Layer 7 of a small transformer language model trained on English Wikipedia (10 layers, counted from 0, width 128).
A neuron's activation on a vector x is squared ReLU(weights . x + bias), where the dot is the dot product.

Input weights of the MLP neurons that the questions are about. A number n stands for (n - 128) times 0.0038.
n14 (bias -0.096): 149, 177, 155, 154, 122, 143, 161, 156, 128, 86, 139, 103, 177, 183, 101, 161, 113, 171, 94, 198, 158, 112, 117, 51, 130, 131, 182, 154, 216, 144, 152, 110, 107, 122, 179, 126, 111, 112, 155, 119, 194, 106, 101, 95, 95, 80, 129, 91, 150, 182, 146, 146, 177, 180, 188, 148, 129, 132, 102, 121, 153, 26, 68, 146, 111, 73, 178, 130, 88, 52, 136, 139, 90, 87, 66, 103, 95, 158, 93, 121, 148, 132, 116, 147, 127, 13, 90, 126, 148, 137, 104, 164, 128, 90, 181, 116, 110, 173, 79, 115, 35, 103, 97, 164, 98, 145, 159, 119, 164, 100, 48, 99, 124, 146, 89, 157, 136, 163, 106, 119, 151, 222, 102, 175, 92, 142, 145, 86
n51 (bias -0.268): 117, 149, 127, 114, 106, 163, 137, 176, 184, 161, 159, 178, 164, 174, 60, 129, 111, 206, 44, 134, 151, 90, 183, 152, 136, 81, 200, 155, 93, 148, 134, 102, 124, 84, 86, 119, 134, 75, 105, 85, 80, 81, 140, 186, 116, 191, 50, 155, 85, 68, 132, 83, 153, 121, 111, 74, 104, 86, 86, 89, 98, 135, 122, 119, 126, 189, 122, 106, 147, 121, 79, 113, 162, 69, 166, 99, 138, 186, 110, 220, 117, 93, 156, 112, 139, 121, 61, 111, 114, 150, 133, 128, 110, 160, 183, 174, 153, 108, 110, 95, 120, 176, 75, 132, 116, 142, 158, 132, 141, 129, 203, 99, 105, 134, 107, 139, 134, 116, 151, 129, 120, 162, 125, 84, 132, 64, 143, 103
n55 (bias -0.097): 171, 117, 74, 123, 152, 72, 121, 134, 81, 94, 151, 153, 180, 165, 101, 80, 129, 122, 111, 137, 113, 154, 207, 39, 60, 222, 214, 148, 151, 151, 141, 168, 173, 102, 82, 137, 201, 191, 127, 68, 87, 97, 106, 166, 154, 110, 134, 110, 154, 97, 104, 128, 145, 176, 147, 107, 106, 135, 180, 77, 101, 83, 168, 211, 94, 94, 135, 163, 121, 89, 118, 79, 65, 125, 74, 80, 95, 141, 73, 132, 109, 179, 80, 70, 104, 139, 122, 146, 168, 133, 195, 112, 64, 69, 198, 197, 59, 129, 119, 75, 127, 116, 142, 92, 73, 121, 172, 219, 159, 138, 69, 150, 106, 146, 61, 155, 141, 160, 132, 145, 125, 191, 150, 80, 112, 97, 123, 114
n139 (bias -0.193): 154, 80, 138, 196, 60, 136, 102, 149, 219, 61, 64, 173, 83, 181, 164, 71, 114, 179, 144, 142, 73, 118, 135, 99, 138, 211, 103, 126, 161, 196, 120, 166, 93, 132, 105, 219, 173, 159, 133, 92, 131, 85, 81, 133, 171, 87, 102, 138, 99, 125, 187, 128, 157, 160, 96, 118, 110, 97, 105, 85, 128, 145, 181, 124, 177, 83, 132, 144, 98, 100, 129, 133, 217, 81, 84, 74, 73, 140, 189, 178, 110, 126, 168, 62, 123, 234, 137, 104, 142, 152, 194, 151, 160, 133, 137, 166, 71, 66, 142, 153, 159, 67, 137, 108, 86, 145, 151, 187, 74, 143, 116, 131, 164, 89, 81, 153, 84, 139, 116, 140, 188, 133, 154, 140, 158, 109, 145, 129
n163 (bias -0.133): 129, 176, 45, 125, 79, 151, 118, 155, 153, 122, 119, 104, 146, 124, 149, 129, 84, 116, 142, 165, 127, 111, 115, 88, 141, 126, 95, 155, 133, 133, 115, 111, 126, 193, 160, 144, 169, 159, 143, 164, 119, 123, 123, 99, 120, 111, 57, 176, 106, 157, 169, 99, 141, 97, 34, 131, 95, 151, 114, 163, 101, 163, 160, 134, 154, 137, 123, 171, 97, 57, 156, 168, 98, 67, 152, 167, 116, 171, 140, 128, 102, 130, 155, 155, 34, 66, 215, 129, 94, 35, 143, 127, 130, 182, 110, 101, 169, 159, 164, 145, 122, 108, 121, 172, 82, 148, 187, 87, 178, 83, 206, 158, 127, 222, 93, 196, 123, 191, 65, 153, 181, 109, 81, 71, 80, 180, 150, 109
n314 (bias -0.177): 112, 153, 192, 203, 186, 195, 115, 140, 79, 174, 181, 114, 153, 98, 67, 206, 37, 203, 178, 134, 118, 184, 79, 98, 47, 144, 105, 131, 148, 155, 120, 143, 201, 78, 137, 113, 160, 146, 64, 107, 189, 121, 84, 111, 151, 163, 135, 153, 222, 156, 31, 149, 213, 130, 188, 183, 159, 129, 90, 122, 103, 157, 150, 157, 80, 121, 76, 136, 177, 74, 102, 97, 189, 184, 169, 81, 145, 201, 76, 158, 131, 225, 145, 119, 38, 141, 144, 86, 172, 116, 44, 101, 141, 170, 218, 77, 101, 169, 103, 83, 128, 90, 117, 138, 94, 90, 132, 142, 163, 22, 166, 31, 187, 145, 33, 129, 145, 141, 91, 16, 177, 131, 134, 90, 121, 169, 117, 77
n347 (bias -0.052): 135, 171, 171, 139, 176, 129, 106, 160, 143, 142, 131, 142, 140, 156, 172, 210, 104, 175, 118, 121, 131, 120, 136, 110, 123, 165, 158, 149, 195, 162, 167, 121, 95, 143, 82, 94, 109, 153, 151, 135, 163, 127, 107, 158, 125, 95, 150, 145, 155, 140, 99, 71, 128, 136, 119, 146, 121, 137, 132, 93, 114, 121, 142, 150, 124, 107, 136, 203, 115, 63, 144, 162, 114, 83, 112, 113, 139, 150, 98, 170, 122, 152, 113, 110, 120, 147, 106, 131, 146, 126, 134, 178, 124, 126, 128, 143, 107, 125, 80, 101, 143, 116, 55, 115, 87, 115, 92, 151, 160, 146, 82, 119, 104, 147, 142, 173, 145, 151, 168, 122, 112, 174, 113, 91, 161, 111, 92, 107
n364 (bias -0.034): 111, 176, 153, 199, 159, 164, 74, 62, 120, 137, 85, 162, 142, 191, 135, 134, 119, 184, 112, 58, 119, 134, 144, 86, 59, 147, 159, 211, 127, 132, 85, 189, 146, 155, 103, 84, 177, 144, 162, 93, 125, 75, 150, 161, 129, 156, 118, 125, 148, 142, 122, 109, 153, 186, 103, 160, 86, 136, 135, 96, 130, 53, 162, 163, 82, 111, 172, 68, 94, 92, 166, 99, 139, 65, 115, 108, 117, 160, 127, 101, 180, 127, 139, 132, 194, 126, 115, 121, 180, 124, 105, 238, 131, 89, 153, 104, 90, 134, 93, 93, 75, 107, 138, 142, 85, 83, 126, 132, 154, 80, 110, 139, 125, 143, 90, 174, 132, 150, 132, 151, 99, 204, 111, 84, 92, 86, 182, 160
n399 (bias -0.269): 141, 95, 171, 144, 178, 76, 119, 141, 120, 79, 76, 213, 112, 179, 109, 122, 152, 116, 141, 117, 146, 82, 159, 153, 120, 147, 186, 133, 120, 113, 118, 164, 169, 159, 135, 195, 82, 52, 95, 103, 132, 106, 146, 165, 150, 132, 34, 132, 121, 84, 156, 95, 123, 100, 78, 96, 128, 206, 165, 99, 135, 141, 48, 157, 83, 158, 166, 106, 209, 118, 70, 101, 124, 82, 113, 119, 147, 142, 116, 118, 154, 117, 119, 63, 169, 102, 101, 134, 149, 110, 90, 91, 64, 131, 140, 200, 14, 127, 93, 127, 91, 85, 147, 94, 140, 93, 194, 192, 119, 134, 91, 147, 152, 124, 161, 128, 89, 165, 145, 149, 101, 132, 65, 98, 155, 146, 108, 146
n461 (bias -0.134): 119, 127, 203, 124, 65, 75, 91, 171, 103, 111, 205, 149, 130, 177, 144, 141, 67, 101, 71, 154, 112, 138, 76, 103, 81, 102, 87, 102, 102, 51, 62, 77, 160, 118, 127, 115, 157, 78, 108, 125, 145, 164, 129, 87, 122, 52, 161, 134, 140, 156, 150, 144, 92, 160, 91, 156, 166, 159, 173, 185, 98, 136, 113, 43, 56, 154, 170, 116, 123, 122, 163, 131, 105, 88, 154, 120, 176, 46, 151, 138, 80, 157, 128, 181, 160, 152, 146, 103, 143, 164, 89, 95, 89, 113, 111, 173, 138, 148, 113, 36, 100, 219, 113, 70, 213, 129, 148, 94, 17, 103, 129, 138, 154, 167, 169, 124, 172, 210, 220, 169, 53, 137, 147, 135, 81, 151, 73, 133
n470 (bias -0.343): 188, 151, 112, 108, 28, 150, 60, 129, 119, 104, 104, 186, 88, 143, 171, 63, 95, 142, 93, 183, 41, 114, 133, 84, 81, 82, 23, 205, 93, 150, 120, 74, 136, 164, 173, 95, 91, 122, 128, 109, 112, 38, 150, 115, 113, 129, 142, 168, 132, 67, 145, 212, 133, 151, 144, 111, 70, 103, 141, 10, 100, 181, 157, 74, 138, 130, 92, 116, 128, 135, 147, 159, 191, 119, 125, 123, 74, 144, 151, 31, 99, 120, 116, 100, 109, 164, 192, 83, 83, 88, 108, 210, 147, 156, 160, 104, 102, 136, 116, 71, 80, 177, 100, 123, 144, 107, 159, 137, 121, 203, 116, 154, 164, 152, 160, 147, 108, 47, 138, 100, 135, 71, 122, 86, 182, 148, 116, 80
n478 (bias -0.130): 52, 156, 113, 108, 99, 56, 116, 160, 167, 126, 135, 163, 104, 134, 122, 189, 114, 165, 134, 127, 143, 132, 89, 117, 115, 130, 116, 129, 126, 108, 89, 87, 107, 169, 200, 161, 178, 151, 156, 159, 120, 121, 83, 103, 138, 108, 97, 183, 137, 125, 107, 126, 126, 111, 133, 146, 129, 158, 152, 174, 151, 139, 123, 108, 93, 132, 152, 139, 110, 148, 101, 80, 73, 71, 143, 132, 109, 144, 134, 72, 154, 126, 123, 104, 31, 192, 123, 173, 71, 107, 70, 146, 75, 145, 102, 137, 117, 152, 156, 106, 115, 62, 127, 193, 82, 100, 138, 130, 107, 108, 144, 127, 118, 114, 146, 130, 133, 70, 112, 168, 135, 126, 145, 152, 109, 155, 45, 98
n631 (bias 0.011): 87, 169, 128, 73, 159, 131, 132, 185, 87, 143, 131, 127, 128, 152, 130, 229, 132, 248, 126, 227, 144, 90, 119, 103, 89, 123, 148, 167, 94, 56, 161, 134, 90, 84, 177, 101, 163, 107, 163, 170, 141, 104, 87, 121, 116, 120, 173, 119, 152, 219, 162, 206, 126, 131, 43, 131, 108, 193, 114, 90, 175, 150, 123, 123, 111, 88, 127, 156, 112, 97, 165, 153, 114, 184, 147, 150, 126, 122, 154, 85, 133, 113, 128, 150, 118, 103, 157, 123, 87, 136, 98, 87, 71, 64, 157, 152, 102, 176, 122, 76, 48, 165, 97, 60, 176, 162, 153, 198, 135, 78, 111, 107, 168, 91, 104, 117, 211, 79, 148, 73, 157, 169, 92, 126, 163, 128, 178, 156

Each question shows a token from some text and the vector x that enters the MLP there. A number n stands for (n - 128) times 0.07.

"; ": 119, 107, 121, 107, 116, 128, 148, 119, 113, 128, 107, 117, 141, 123, 125, 129, 133, 117, 135, 123, 142, 124, 137, 120, 149, 123, 139, 137, 119, 100, 136, 112, 120, 117, 132, 120, 150, 131, 147, 157, 125, 147, 129, 145, 124, 146, 138, 98, 133, 125, 140, 119, 160, 123, 122, 119, 132, 112, 133, 113, 203, 127, 145, 117, 141, 131, 117, 121, 139, 133, 127, 104, 123, 131, 119, 132, 149, 125, 113, 121, 140, 131, 136, 120, 123, 120, 119, 142, 107, 109, 146, 120, 119, 124, 128, 140, 110, 119, 137, 134, 140, 116, 125, 139, 113, 136, 119, 118, 108, 141, 116, 140, 115, 132, 136, 125, 148, 115, 107, 129, 141, 124, 132, 134, 116, 138, 114, 158
Which of these neurons fires most? n478

"all ": 124, 117, 121, 113, 113, 134, 118, 127, 130, 107, 121, 120, 131, 121, 138, 144, 151, 137, 128, 115, 130, 123, 145, 116, 115, 134, 130, 111, 116, 145, 122, 128, 106, 125, 137, 116, 121, 122, 124, 138, 124, 114, 129, 126, 115, 123, 131, 114, 140, 151, 115, 127, 114, 109, 137, 140, 135, 118, 127, 123, 203, 110, 135, 103, 121, 128, 142, 130, 127, 136, 116, 103, 118, 123, 122, 138, 128, 135, 125, 127, 186, 122, 138, 125, 139, 133, 128, 122, 120, 125, 132, 137, 138, 119, 124, 144, 140, 117, 165, 143, 129, 139, 136, 128, 125, 122, 146, 127, 117, 128, 137, 127, 137, 122, 111, 135, 161, 96, 136, 132, 131, 133, 150, 145, 146, 121, 124, 140
Which of these neurons fires most? n631

"at": 126, 135, 123, 145, 114, 136, 124, 133, 142, 127, 127, 118, 118, 111, 103, 151, 119, 150, 125, 118, 136, 158, 140, 139, 127, 122, 120, 139, 120, 130, 121, 120, 120, 139, 135, 123, 147, 142, 119, 159, 113, 133, 125, 128, 130, 153, 114, 109, 131, 122, 133, 116, 157, 154, 111, 128, 96, 107, 121, 127, 128, 123, 128, 108, 142, 136, 101, 125, 135, 155, 131, 144, 115, 117, 139, 123, 116, 129, 143, 127, 131, 105, 131, 121, 133, 126, 132, 135, 146, 146, 145, 118, 128, 136, 101, 131, 139, 132, 147, 142, 151, 123, 140, 148, 125, 131, 123, 129, 128, 133, 142, 136, 76, 123, 140, 117, 120, 97, 118, 140, 135, 93, 106, 111, 116, 132, 137, 121
The three highest activations, in order: n163, n51, n478

"F": 126, 114, 142, 116, 99, 149, 136, 132, 115, 126, 140, 104, 127, 115, 147, 124, 144, 108, 139, 114, 119, 131, 133, 155, 142, 128, 124, 111, 135, 131, 108, 123, 141, 125, 134, 110, 134, 98, 126, 143, 137, 160, 132, 110, 117, 134, 121, 120, 122, 134, 130, 111, 113, 113, 140, 135, 128, 125, 150, 100, 124, 118, 135, 111, 133, 133, 105, 125, 138, 145, 139, 120, 106, 152, 124, 138, 125, 94, 137, 119, 135, 113, 130, 140, 141, 125, 121, 137, 109, 140, 129, 136, 151, 129, 115, 134, 150, 119, 100, 141, 136, 133, 127, 147, 163, 147, 114, 133, 116, 144, 143, 143, 100, 147, 138, 137, 123, 122, 122, 114, 118, 102, 141, 128, 123, 155, 129, 119
Which neuron fires most, and how strongly? n461, at about 3.6

"\"": 108, 109, 138, 122, 113, 131, 150, 122, 118, 147, 130, 112, 130, 119, 148, 149, 148, 109, 101, 105, 139, 131, 137, 124, 151, 120, 109, 135, 119, 129, 128, 129, 110, 130, 131, 128, 144, 152, 133, 151, 144, 129, 112, 133, 110, 137, 135, 97, 161, 121, 116, 133, 134, 152, 124, 135, 154, 126, 131, 103, 154, 127, 146, 130, 134, 113, 127, 131, 131, 148, 118, 144, 124, 142, 129, 144, 158, 142, 121, 126, 157, 125, 143, 132, 115, 111, 115, 141, 138, 120, 133, 133, 132, 140, 119, 100, 105, 104, 169, 148, 128, 142, 130, 140, 113, 129, 154, 122, 123, 125, 131, 133, 115, 130, 127, 141, 137, 123, 118, 122, 125, 127, 137, 110, 133, 130, 126, 142
Which two neurons fire most, strongest first? n163, n478

"on ": 122, 101, 118, 126, 126, 130, 124, 123, 125, 137, 120, 114, 125, 139, 120, 132, 156, 114, 146, 119, 136, 126, 126, 148, 136, 143, 129, 114, 122, 123, 114, 104, 129, 128, 128, 150, 134, 137, 138, 116, 135, 131, 143, 120, 127, 125, 145, 143, 138, 109, 120, 129, 140, 109, 120, 127, 104, 128, 138, 111, 195, 133, 119, 112, 124, 108, 131, 136, 137, 150, 124, 120, 142, 129, 127, 103, 150, 135, 141, 122, 173, 125, 133, 125, 131, 144, 123, 136, 115, 124, 136, 129, 134, 140, 125, 137, 135, 124, 158, 153, 125, 123, 149, 123, 125, 140, 136, 143, 129, 140, 122, 142, 92, 112, 148, 127, 146, 117, 121, 138, 110, 114, 123, 133, 139, 146, 121, 150
The three highest activations, in order: n478, n399, n139

"A": 128, 122, 102, 125, 98, 158, 142, 119, 125, 126, 128, 107, 124, 121, 126, 136, 135, 119, 114, 101, 137, 127, 116, 137, 132, 143, 129, 109, 137, 126, 126, 124, 129, 116, 139, 116, 141, 117, 119, 137, 134, 137, 151, 112, 126, 132, 100, 122, 144, 124, 156, 129, 124, 128, 123, 140, 110, 118, 120, 114, 131, 131, 132, 131, 154, 108, 118, 115, 104, 137, 152, 118, 98, 111, 137, 132, 135, 127, 140, 151, 142, 129, 138, 150, 125, 121, 140, 137, 117, 126, 144, 124, 148, 137, 101, 134, 140, 130, 123, 142, 143, 131, 129, 126, 136, 120, 117, 131, 109, 122, 124, 155, 63, 138, 123, 143, 145, 136, 122, 132, 137, 112, 145, 108, 144, 136, 119, 141
Which neuron fires most, and how strongly? n163, at about 13

"k": 133, 133, 117, 145, 117, 136, 143, 141, 124, 119, 110, 99, 125, 148, 113, 146, 130, 110, 131, 127, 131, 122, 118, 125, 142, 129, 118, 131, 138, 128, 123, 138, 115, 135, 113, 97, 134, 116, 117, 111, 142, 131, 136, 125, 152, 125, 120, 117, 130, 119, 103, 124, 107, 111, 127, 145, 123, 110, 107, 127, 150, 155, 141, 152, 134, 127, 127, 135, 137, 137, 125, 110, 128, 137, 138, 141, 141, 107, 126, 121, 139, 138, 123, 141, 118, 107, 104, 121, 134, 121, 125, 133, 144, 114, 133, 154, 132, 150, 164, 116, 172, 136, 131, 138, 133, 143, 120, 127, 149, 156, 152, 138, 112, 148, 112, 118, 129, 145, 148, 135, 135, 106, 135, 121, 146, 135, 152, 144
Which neuron fires most, and how strongly? n163, at about 1.2

"U": 119, 118, 115, 131, 104, 137, 132, 132, 132, 151, 135, 113, 126, 121, 138, 130, 127, 125, 129, 126, 124, 119, 100, 128, 127, 153, 145, 100, 142, 121, 121, 122, 141, 113, 109, 121, 120, 130, 108, 139, 133, 147, 140, 110, 95, 118, 128, 125, 138, 142, 141, 90, 128, 115, 142, 132, 126, 141, 123, 114, 169, 134, 138, 133, 138, 126, 111, 109, 102, 129, 137, 145, 94, 111, 125, 142, 134, 103, 135, 137, 131, 121, 131, 153, 140, 133, 116, 126, 124, 139, 113, 125, 132, 114, 154, 153, 132, 132, 117, 115, 136, 116, 128, 141, 138, 118, 121, 114, 143, 109, 137, 144, 93, 140, 133, 139, 135, 134, 118, 123, 122, 151, 158, 138, 124, 157, 121, 127
Which neuron fires most, and how strongly? n461, at about 5.5

"S": 114, 122, 126, 139, 125, 144, 138, 127, 120, 137, 124, 111, 143, 112, 120, 130, 123, 132, 140, 123, 133, 139, 147, 137, 140, 137, 127, 104, 133, 139, 135, 134, 113, 122, 112, 115, 139, 127, 110, 134, 132, 118, 163, 119, 137, 124, 124, 118, 126, 130, 111, 119, 128, 112, 138, 143, 128, 106, 141, 116, 130, 100, 170, 143, 144, 111, 110, 133, 127, 118, 117, 129, 115, 126, 117, 133, 124, 134, 144, 110, 131, 140, 128, 136, 132, 112, 122, 145, 112, 126, 148, 139, 145, 117, 119, 125, 138, 105, 114, 135, 134, 135, 113, 116, 122, 129, 133, 125, 120, 121, 136, 146, 49, 115, 138, 153, 150, 106, 120, 132, 114, 125, 146, 127, 127, 118, 129, 141
Which two neurons fire most, strongest first? n347, n55

"an ": 138, 140, 120, 125, 148, 115, 141, 138, 128, 143, 108, 135, 142, 122, 107, 143, 142, 107, 117, 128, 106, 119, 111, 159, 150, 149, 120, 111, 134, 137, 135, 129, 128, 125, 132, 134, 134, 121, 132, 133, 127, 107, 112, 112, 129, 124, 134, 127, 138, 101, 143, 133, 128, 127, 118, 139, 135, 142, 132, 133, 198, 131, 119, 140, 129, 128, 122, 140, 131, 170, 126, 128, 132, 143, 117, 117, 144, 141, 132, 135, 166, 128, 126, 139, 119, 132, 121, 135, 125, 107, 139, 117, 132, 138, 118, 127, 123, 127, 126, 138, 116, 112, 130, 156, 154, 150, 117, 141, 141, 105, 119, 124, 119, 130, 135, 145, 117, 111, 117, 114, 123, 117, 120, 120, 134, 153, 139, 143
Which of these neurons fires most? n399

"^{": 107, 125, 135, 134, 123, 134, 124, 122, 124, 93, 123, 109, 97, 142, 122, 125, 143, 107, 138, 130, 130, 137, 136, 135, 165, 121, 133, 123, 118, 133, 113, 114, 85, 146, 120, 117, 119, 123, 142, 146, 149, 132, 114, 122, 128, 133, 120, 100, 156, 135, 130, 95, 139, 135, 129, 165, 127, 123, 107, 122, 150, 115, 136, 146, 135, 112, 116, 115, 117, 111, 144, 114, 116, 132, 119, 133, 120, 134, 123, 140, 133, 125, 119, 149, 143, 117, 114, 134, 117, 121, 117, 142, 139, 121, 133, 134, 121, 118, 112, 135, 149, 121, 136, 142, 134, 107, 119, 111, 107, 106, 119, 133, 143, 111, 134, 122, 152, 123, 121, 104, 123, 128, 126, 139, 111, 154, 134, 123
Which of these neurons fires most? n14

"a ": 115, 120, 127, 121, 121, 132, 146, 114, 144, 128, 131, 106, 120, 108, 133, 114, 146, 117, 128, 110, 153, 131, 132, 144, 99, 114, 128, 108, 114, 132, 137, 129, 126, 126, 142, 152, 136, 109, 127, 126, 122, 112, 123, 134, 114, 134, 124, 106, 151, 139, 120, 143, 129, 134, 124, 137, 125, 113, 131, 111, 194, 148, 149, 120, 122, 125, 123, 125, 125, 143, 133, 143, 137, 129, 141, 128, 131, 136, 137, 122, 152, 145, 142, 137, 130, 110, 119, 129, 130, 121, 122, 107, 128, 134, 110, 125, 126, 138, 147, 135, 123, 113, 135, 147, 119, 126, 128, 150, 147, 120, 133, 129, 137, 134, 120, 139, 162, 91, 111, 132, 133, 113, 139, 100, 125, 134, 130, 162
Which of these neurons fires most? n631

"p": 100, 107, 133, 128, 120, 140, 146, 126, 98, 101, 121, 110, 122, 121, 115, 131, 138, 121, 108, 104, 120, 138, 121, 152, 130, 160, 123, 127, 134, 125, 145, 113, 132, 132, 134, 118, 141, 145, 126, 132, 144, 149, 157, 124, 120, 132, 147, 111, 145, 145, 98, 121, 139, 106, 123, 108, 133, 108, 117, 125, 123, 133, 137, 147, 158, 119, 120, 103, 129, 124, 115, 126, 129, 138, 149, 141, 138, 136, 129, 139, 135, 145, 116, 119, 136, 137, 126, 142, 149, 114, 138, 117, 140, 149, 123, 138, 145, 144, 150, 133, 128, 110, 125, 141, 133, 135, 121, 127, 129, 135, 144, 117, 83, 127, 128, 114, 130, 111, 158, 119, 131, 119, 129, 107, 136, 125, 127, 146
Which of these neurons fires most? n314

"an": 123, 125, 130, 131, 116, 139, 136, 124, 121, 115, 114, 141, 136, 124, 101, 134, 142, 105, 111, 107, 139, 137, 148, 137, 136, 132, 147, 116, 122, 146, 136, 110, 152, 129, 124, 112, 123, 105, 107, 115, 123, 137, 131, 120, 127, 128, 138, 120, 135, 120, 136, 117, 123, 136, 146, 122, 103, 105, 137, 111, 101, 125, 130, 133, 117, 127, 110, 144, 114, 121, 118, 118, 132, 127, 139, 100, 149, 130, 140, 144, 128, 149, 115, 123, 125, 121, 119, 124, 131, 149, 144, 123, 139, 134, 142, 134, 117, 113, 140, 144, 147, 114, 118, 153, 151, 133, 135, 142, 107, 152, 129, 160, 68, 142, 129, 117, 117, 126, 130, 122, 109, 131, 151, 116, 121, 137, 138, 148
Which neuron fires most, and how strongly? n55, at about 9.5

"en": 101, 133, 110, 130, 129, 133, 142, 123, 100, 113, 110, 128, 116, 118, 120, 111, 131, 118, 135, 112, 131, 131, 130, 119, 130, 132, 147, 136, 107, 135, 127, 118, 130, 128, 132, 127, 137, 108, 117, 133, 128, 141, 136, 134, 146, 131, 135, 117, 136, 129, 140, 102, 136, 112, 128, 119, 101, 129, 141, 134, 136, 109, 112, 140, 119, 129, 122, 122, 130, 143, 145, 128, 125, 132, 140, 140, 127, 122, 138, 131, 132, 116, 125, 132, 141, 130, 112, 129, 111, 143, 127, 129, 127, 114, 125, 116, 134, 134, 150, 146, 171, 141, 122, 134, 156, 139, 137, 148, 115, 141, 112, 146, 64, 132, 114, 126, 123, 148, 121, 131, 90, 98, 153, 107, 138, 118, 149, 130
Which of these neurons fires most? n55

"ti": 116, 117, 120, 92, 114, 131, 133, 125, 112, 129, 133, 104, 111, 110, 123, 96, 146, 130, 127, 103, 110, 126, 120, 142, 122, 131, 118, 124, 120, 119, 107, 121, 111, 123, 117, 109, 139, 136, 117, 133, 128, 137, 153, 123, 142, 124, 129, 110, 127, 139, 150, 112, 131, 108, 129, 130, 99, 128, 128, 91, 109, 125, 136, 116, 129, 146, 115, 117, 135, 143, 143, 150, 121, 120, 125, 145, 113, 106, 148, 133, 132, 103, 116, 146, 125, 114, 133, 135, 112, 152, 100, 129, 139, 115, 117, 136, 146, 130, 132, 124, 109, 141, 133, 134, 148, 115, 123, 116, 132, 143, 134, 140, 144, 126, 162, 111, 145, 120, 118, 127, 103, 140, 146, 148, 121, 148, 128, 119
Which of these neurons fires most? n461

"op": 139, 133, 127, 144, 123, 106, 137, 115, 119, 124, 119, 106, 139, 120, 124, 129, 137, 105, 121, 123, 135, 115, 155, 134, 154, 141, 125, 117, 110, 132, 118, 137, 149, 115, 156, 118, 126, 113, 112, 141, 132, 126, 149, 109, 120, 128, 147, 121, 117, 123, 151, 112, 109, 134, 118, 125, 99, 115, 123, 118, 116, 116, 137, 134, 143, 110, 127, 142, 133, 120, 117, 98, 101, 116, 151, 151, 139, 113, 124, 138, 137, 111, 129, 139, 129, 125, 114, 140, 131, 126, 141, 100, 130, 118, 121, 119, 116, 116, 114, 116, 136, 131, 125, 136, 149, 147, 143, 132, 116, 131, 132, 140, 65, 125, 127, 109, 129, 111, 106, 133, 115, 121, 145, 126, 123, 127, 133, 149
Which of these neurons fires most? n55

"M": 141, 123, 118, 123, 141, 119, 132, 112, 126, 113, 135, 129, 118, 136, 115, 142, 143, 126, 125, 88, 147, 130, 131, 130, 122, 120, 144, 119, 136, 121, 137, 135, 127, 108, 126, 126, 152, 131, 121, 110, 152, 140, 134, 123, 119, 137, 147, 102, 124, 123, 118, 138, 117, 113, 115, 143, 133, 121, 130, 108, 116, 128, 137, 130, 131, 100, 116, 124, 136, 114, 107, 110, 129, 125, 127, 146, 133, 140, 139, 128, 145, 143, 125, 126, 142, 129, 108, 143, 118, 142, 115, 143, 141, 122, 110, 146, 133, 128, 117, 133, 151, 134, 115, 154, 121, 130, 112, 111, 135, 133, 130, 153, 49, 147, 122, 132, 121, 124, 117, 115, 116, 112, 137, 134, 147, 131, 123, 139
Which of these neurons fires most? n347

"Is": 132, 119, 136, 143, 143, 157, 125, 119, 131, 135, 135, 107, 178, 133, 102, 139, 125, 122, 148, 121, 145, 141, 141, 121, 119, 118, 135, 105, 136, 153, 104, 124, 130, 143, 113, 122, 140, 102, 129, 123, 151, 134, 139, 131, 151, 129, 140, 113, 127, 128, 136, 128, 104, 146, 134, 134, 128, 149, 131, 127, 123, 125, 136, 134, 131, 134, 115, 139, 125, 155, 120, 128, 116, 126, 141, 114, 131, 117, 151, 146, 149, 138, 120, 136, 150, 115, 103, 144, 129, 144, 131, 127, 141, 117, 134, 127, 135, 118, 128, 120, 160, 124, 116, 134, 135, 127, 111, 112, 111, 112, 130, 144, 88, 134, 120, 123, 145, 103, 126, 129, 101, 102, 123, 114, 117, 122, 138, 138
Which neuron fires most, and how strongly? n364, at about 1.4

"s ": 121, 140, 143, 138, 112, 133, 110, 124, 133, 139, 133, 115, 110, 118, 130, 124, 136, 131, 127, 111, 138, 130, 129, 131, 129, 125, 136, 113, 117, 127, 123, 129, 133, 125, 144, 144, 139, 137, 123, 131, 135, 129, 121, 129, 129, 143, 120, 116, 131, 132, 102, 130, 122, 132, 124, 128, 133, 128, 121, 120, 235, 124, 139, 136, 137, 156, 121, 122, 129, 123, 132, 128, 131, 129, 140, 137, 114, 135, 136, 133, 176, 123, 140, 130, 128, 121, 128, 124, 125, 128, 115, 113, 119, 111, 116, 111, 132, 127, 139, 134, 134, 124, 107, 134, 133, 142, 134, 130, 146, 118, 129, 132, 129, 137, 121, 124, 130, 120, 113, 134, 128, 107, 126, 124, 119, 159, 125, 156
The three highest activations, in order: n478, n631, n314

"or": 141, 124, 129, 116, 122, 148, 140, 132, 129, 124, 131, 133, 106, 125, 110, 110, 148, 147, 127, 95, 135, 122, 136, 130, 130, 120, 139, 128, 103, 155, 121, 113, 104, 109, 125, 121, 136, 101, 128, 140, 133, 139, 120, 133, 127, 151, 138, 116, 144, 102, 142, 111, 141, 87, 139, 136, 113, 121, 139, 117, 134, 113, 126, 134, 127, 125, 120, 116, 138, 144, 121, 135, 115, 151, 141, 125, 114, 116, 118, 118, 125, 114, 139, 104, 128, 125, 133, 154, 113, 143, 130, 134, 125, 113, 109, 130, 130, 120, 142, 150, 131, 134, 131, 123, 134, 148, 119, 114, 113, 121, 122, 127, 82, 121, 117, 93, 124, 132, 128, 146, 110, 106, 153, 107, 140, 135, 130, 147
Which neuron fires most, and how strongly? n51, at about 2.1

"| ": 121, 113, 120, 130, 116, 138, 137, 103, 121, 117, 127, 130, 106, 117, 117, 113, 117, 105, 130, 120, 133, 120, 121, 115, 134, 135, 123, 124, 101, 139, 124, 131, 134, 135, 136, 120, 146, 120, 102, 146, 135, 146, 122, 121, 135, 123, 114, 116, 124, 120, 125, 142, 108, 137, 127, 117, 132, 150, 135, 100, 165, 98, 148, 113, 126, 109, 120, 114, 106, 132, 135, 100, 132, 120, 100, 113, 121, 138, 133, 122, 129, 141, 142, 144, 147, 108, 113, 138, 128, 122, 141, 130, 135, 131, 138, 123, 139, 124, 103, 127, 135, 116, 149, 147, 130, 126, 123, 145, 140, 156, 141, 127, 132, 120, 117, 106, 116, 104, 120, 123, 106, 99, 149, 103, 107, 151, 105, 141
Which of these neurons fires most? n470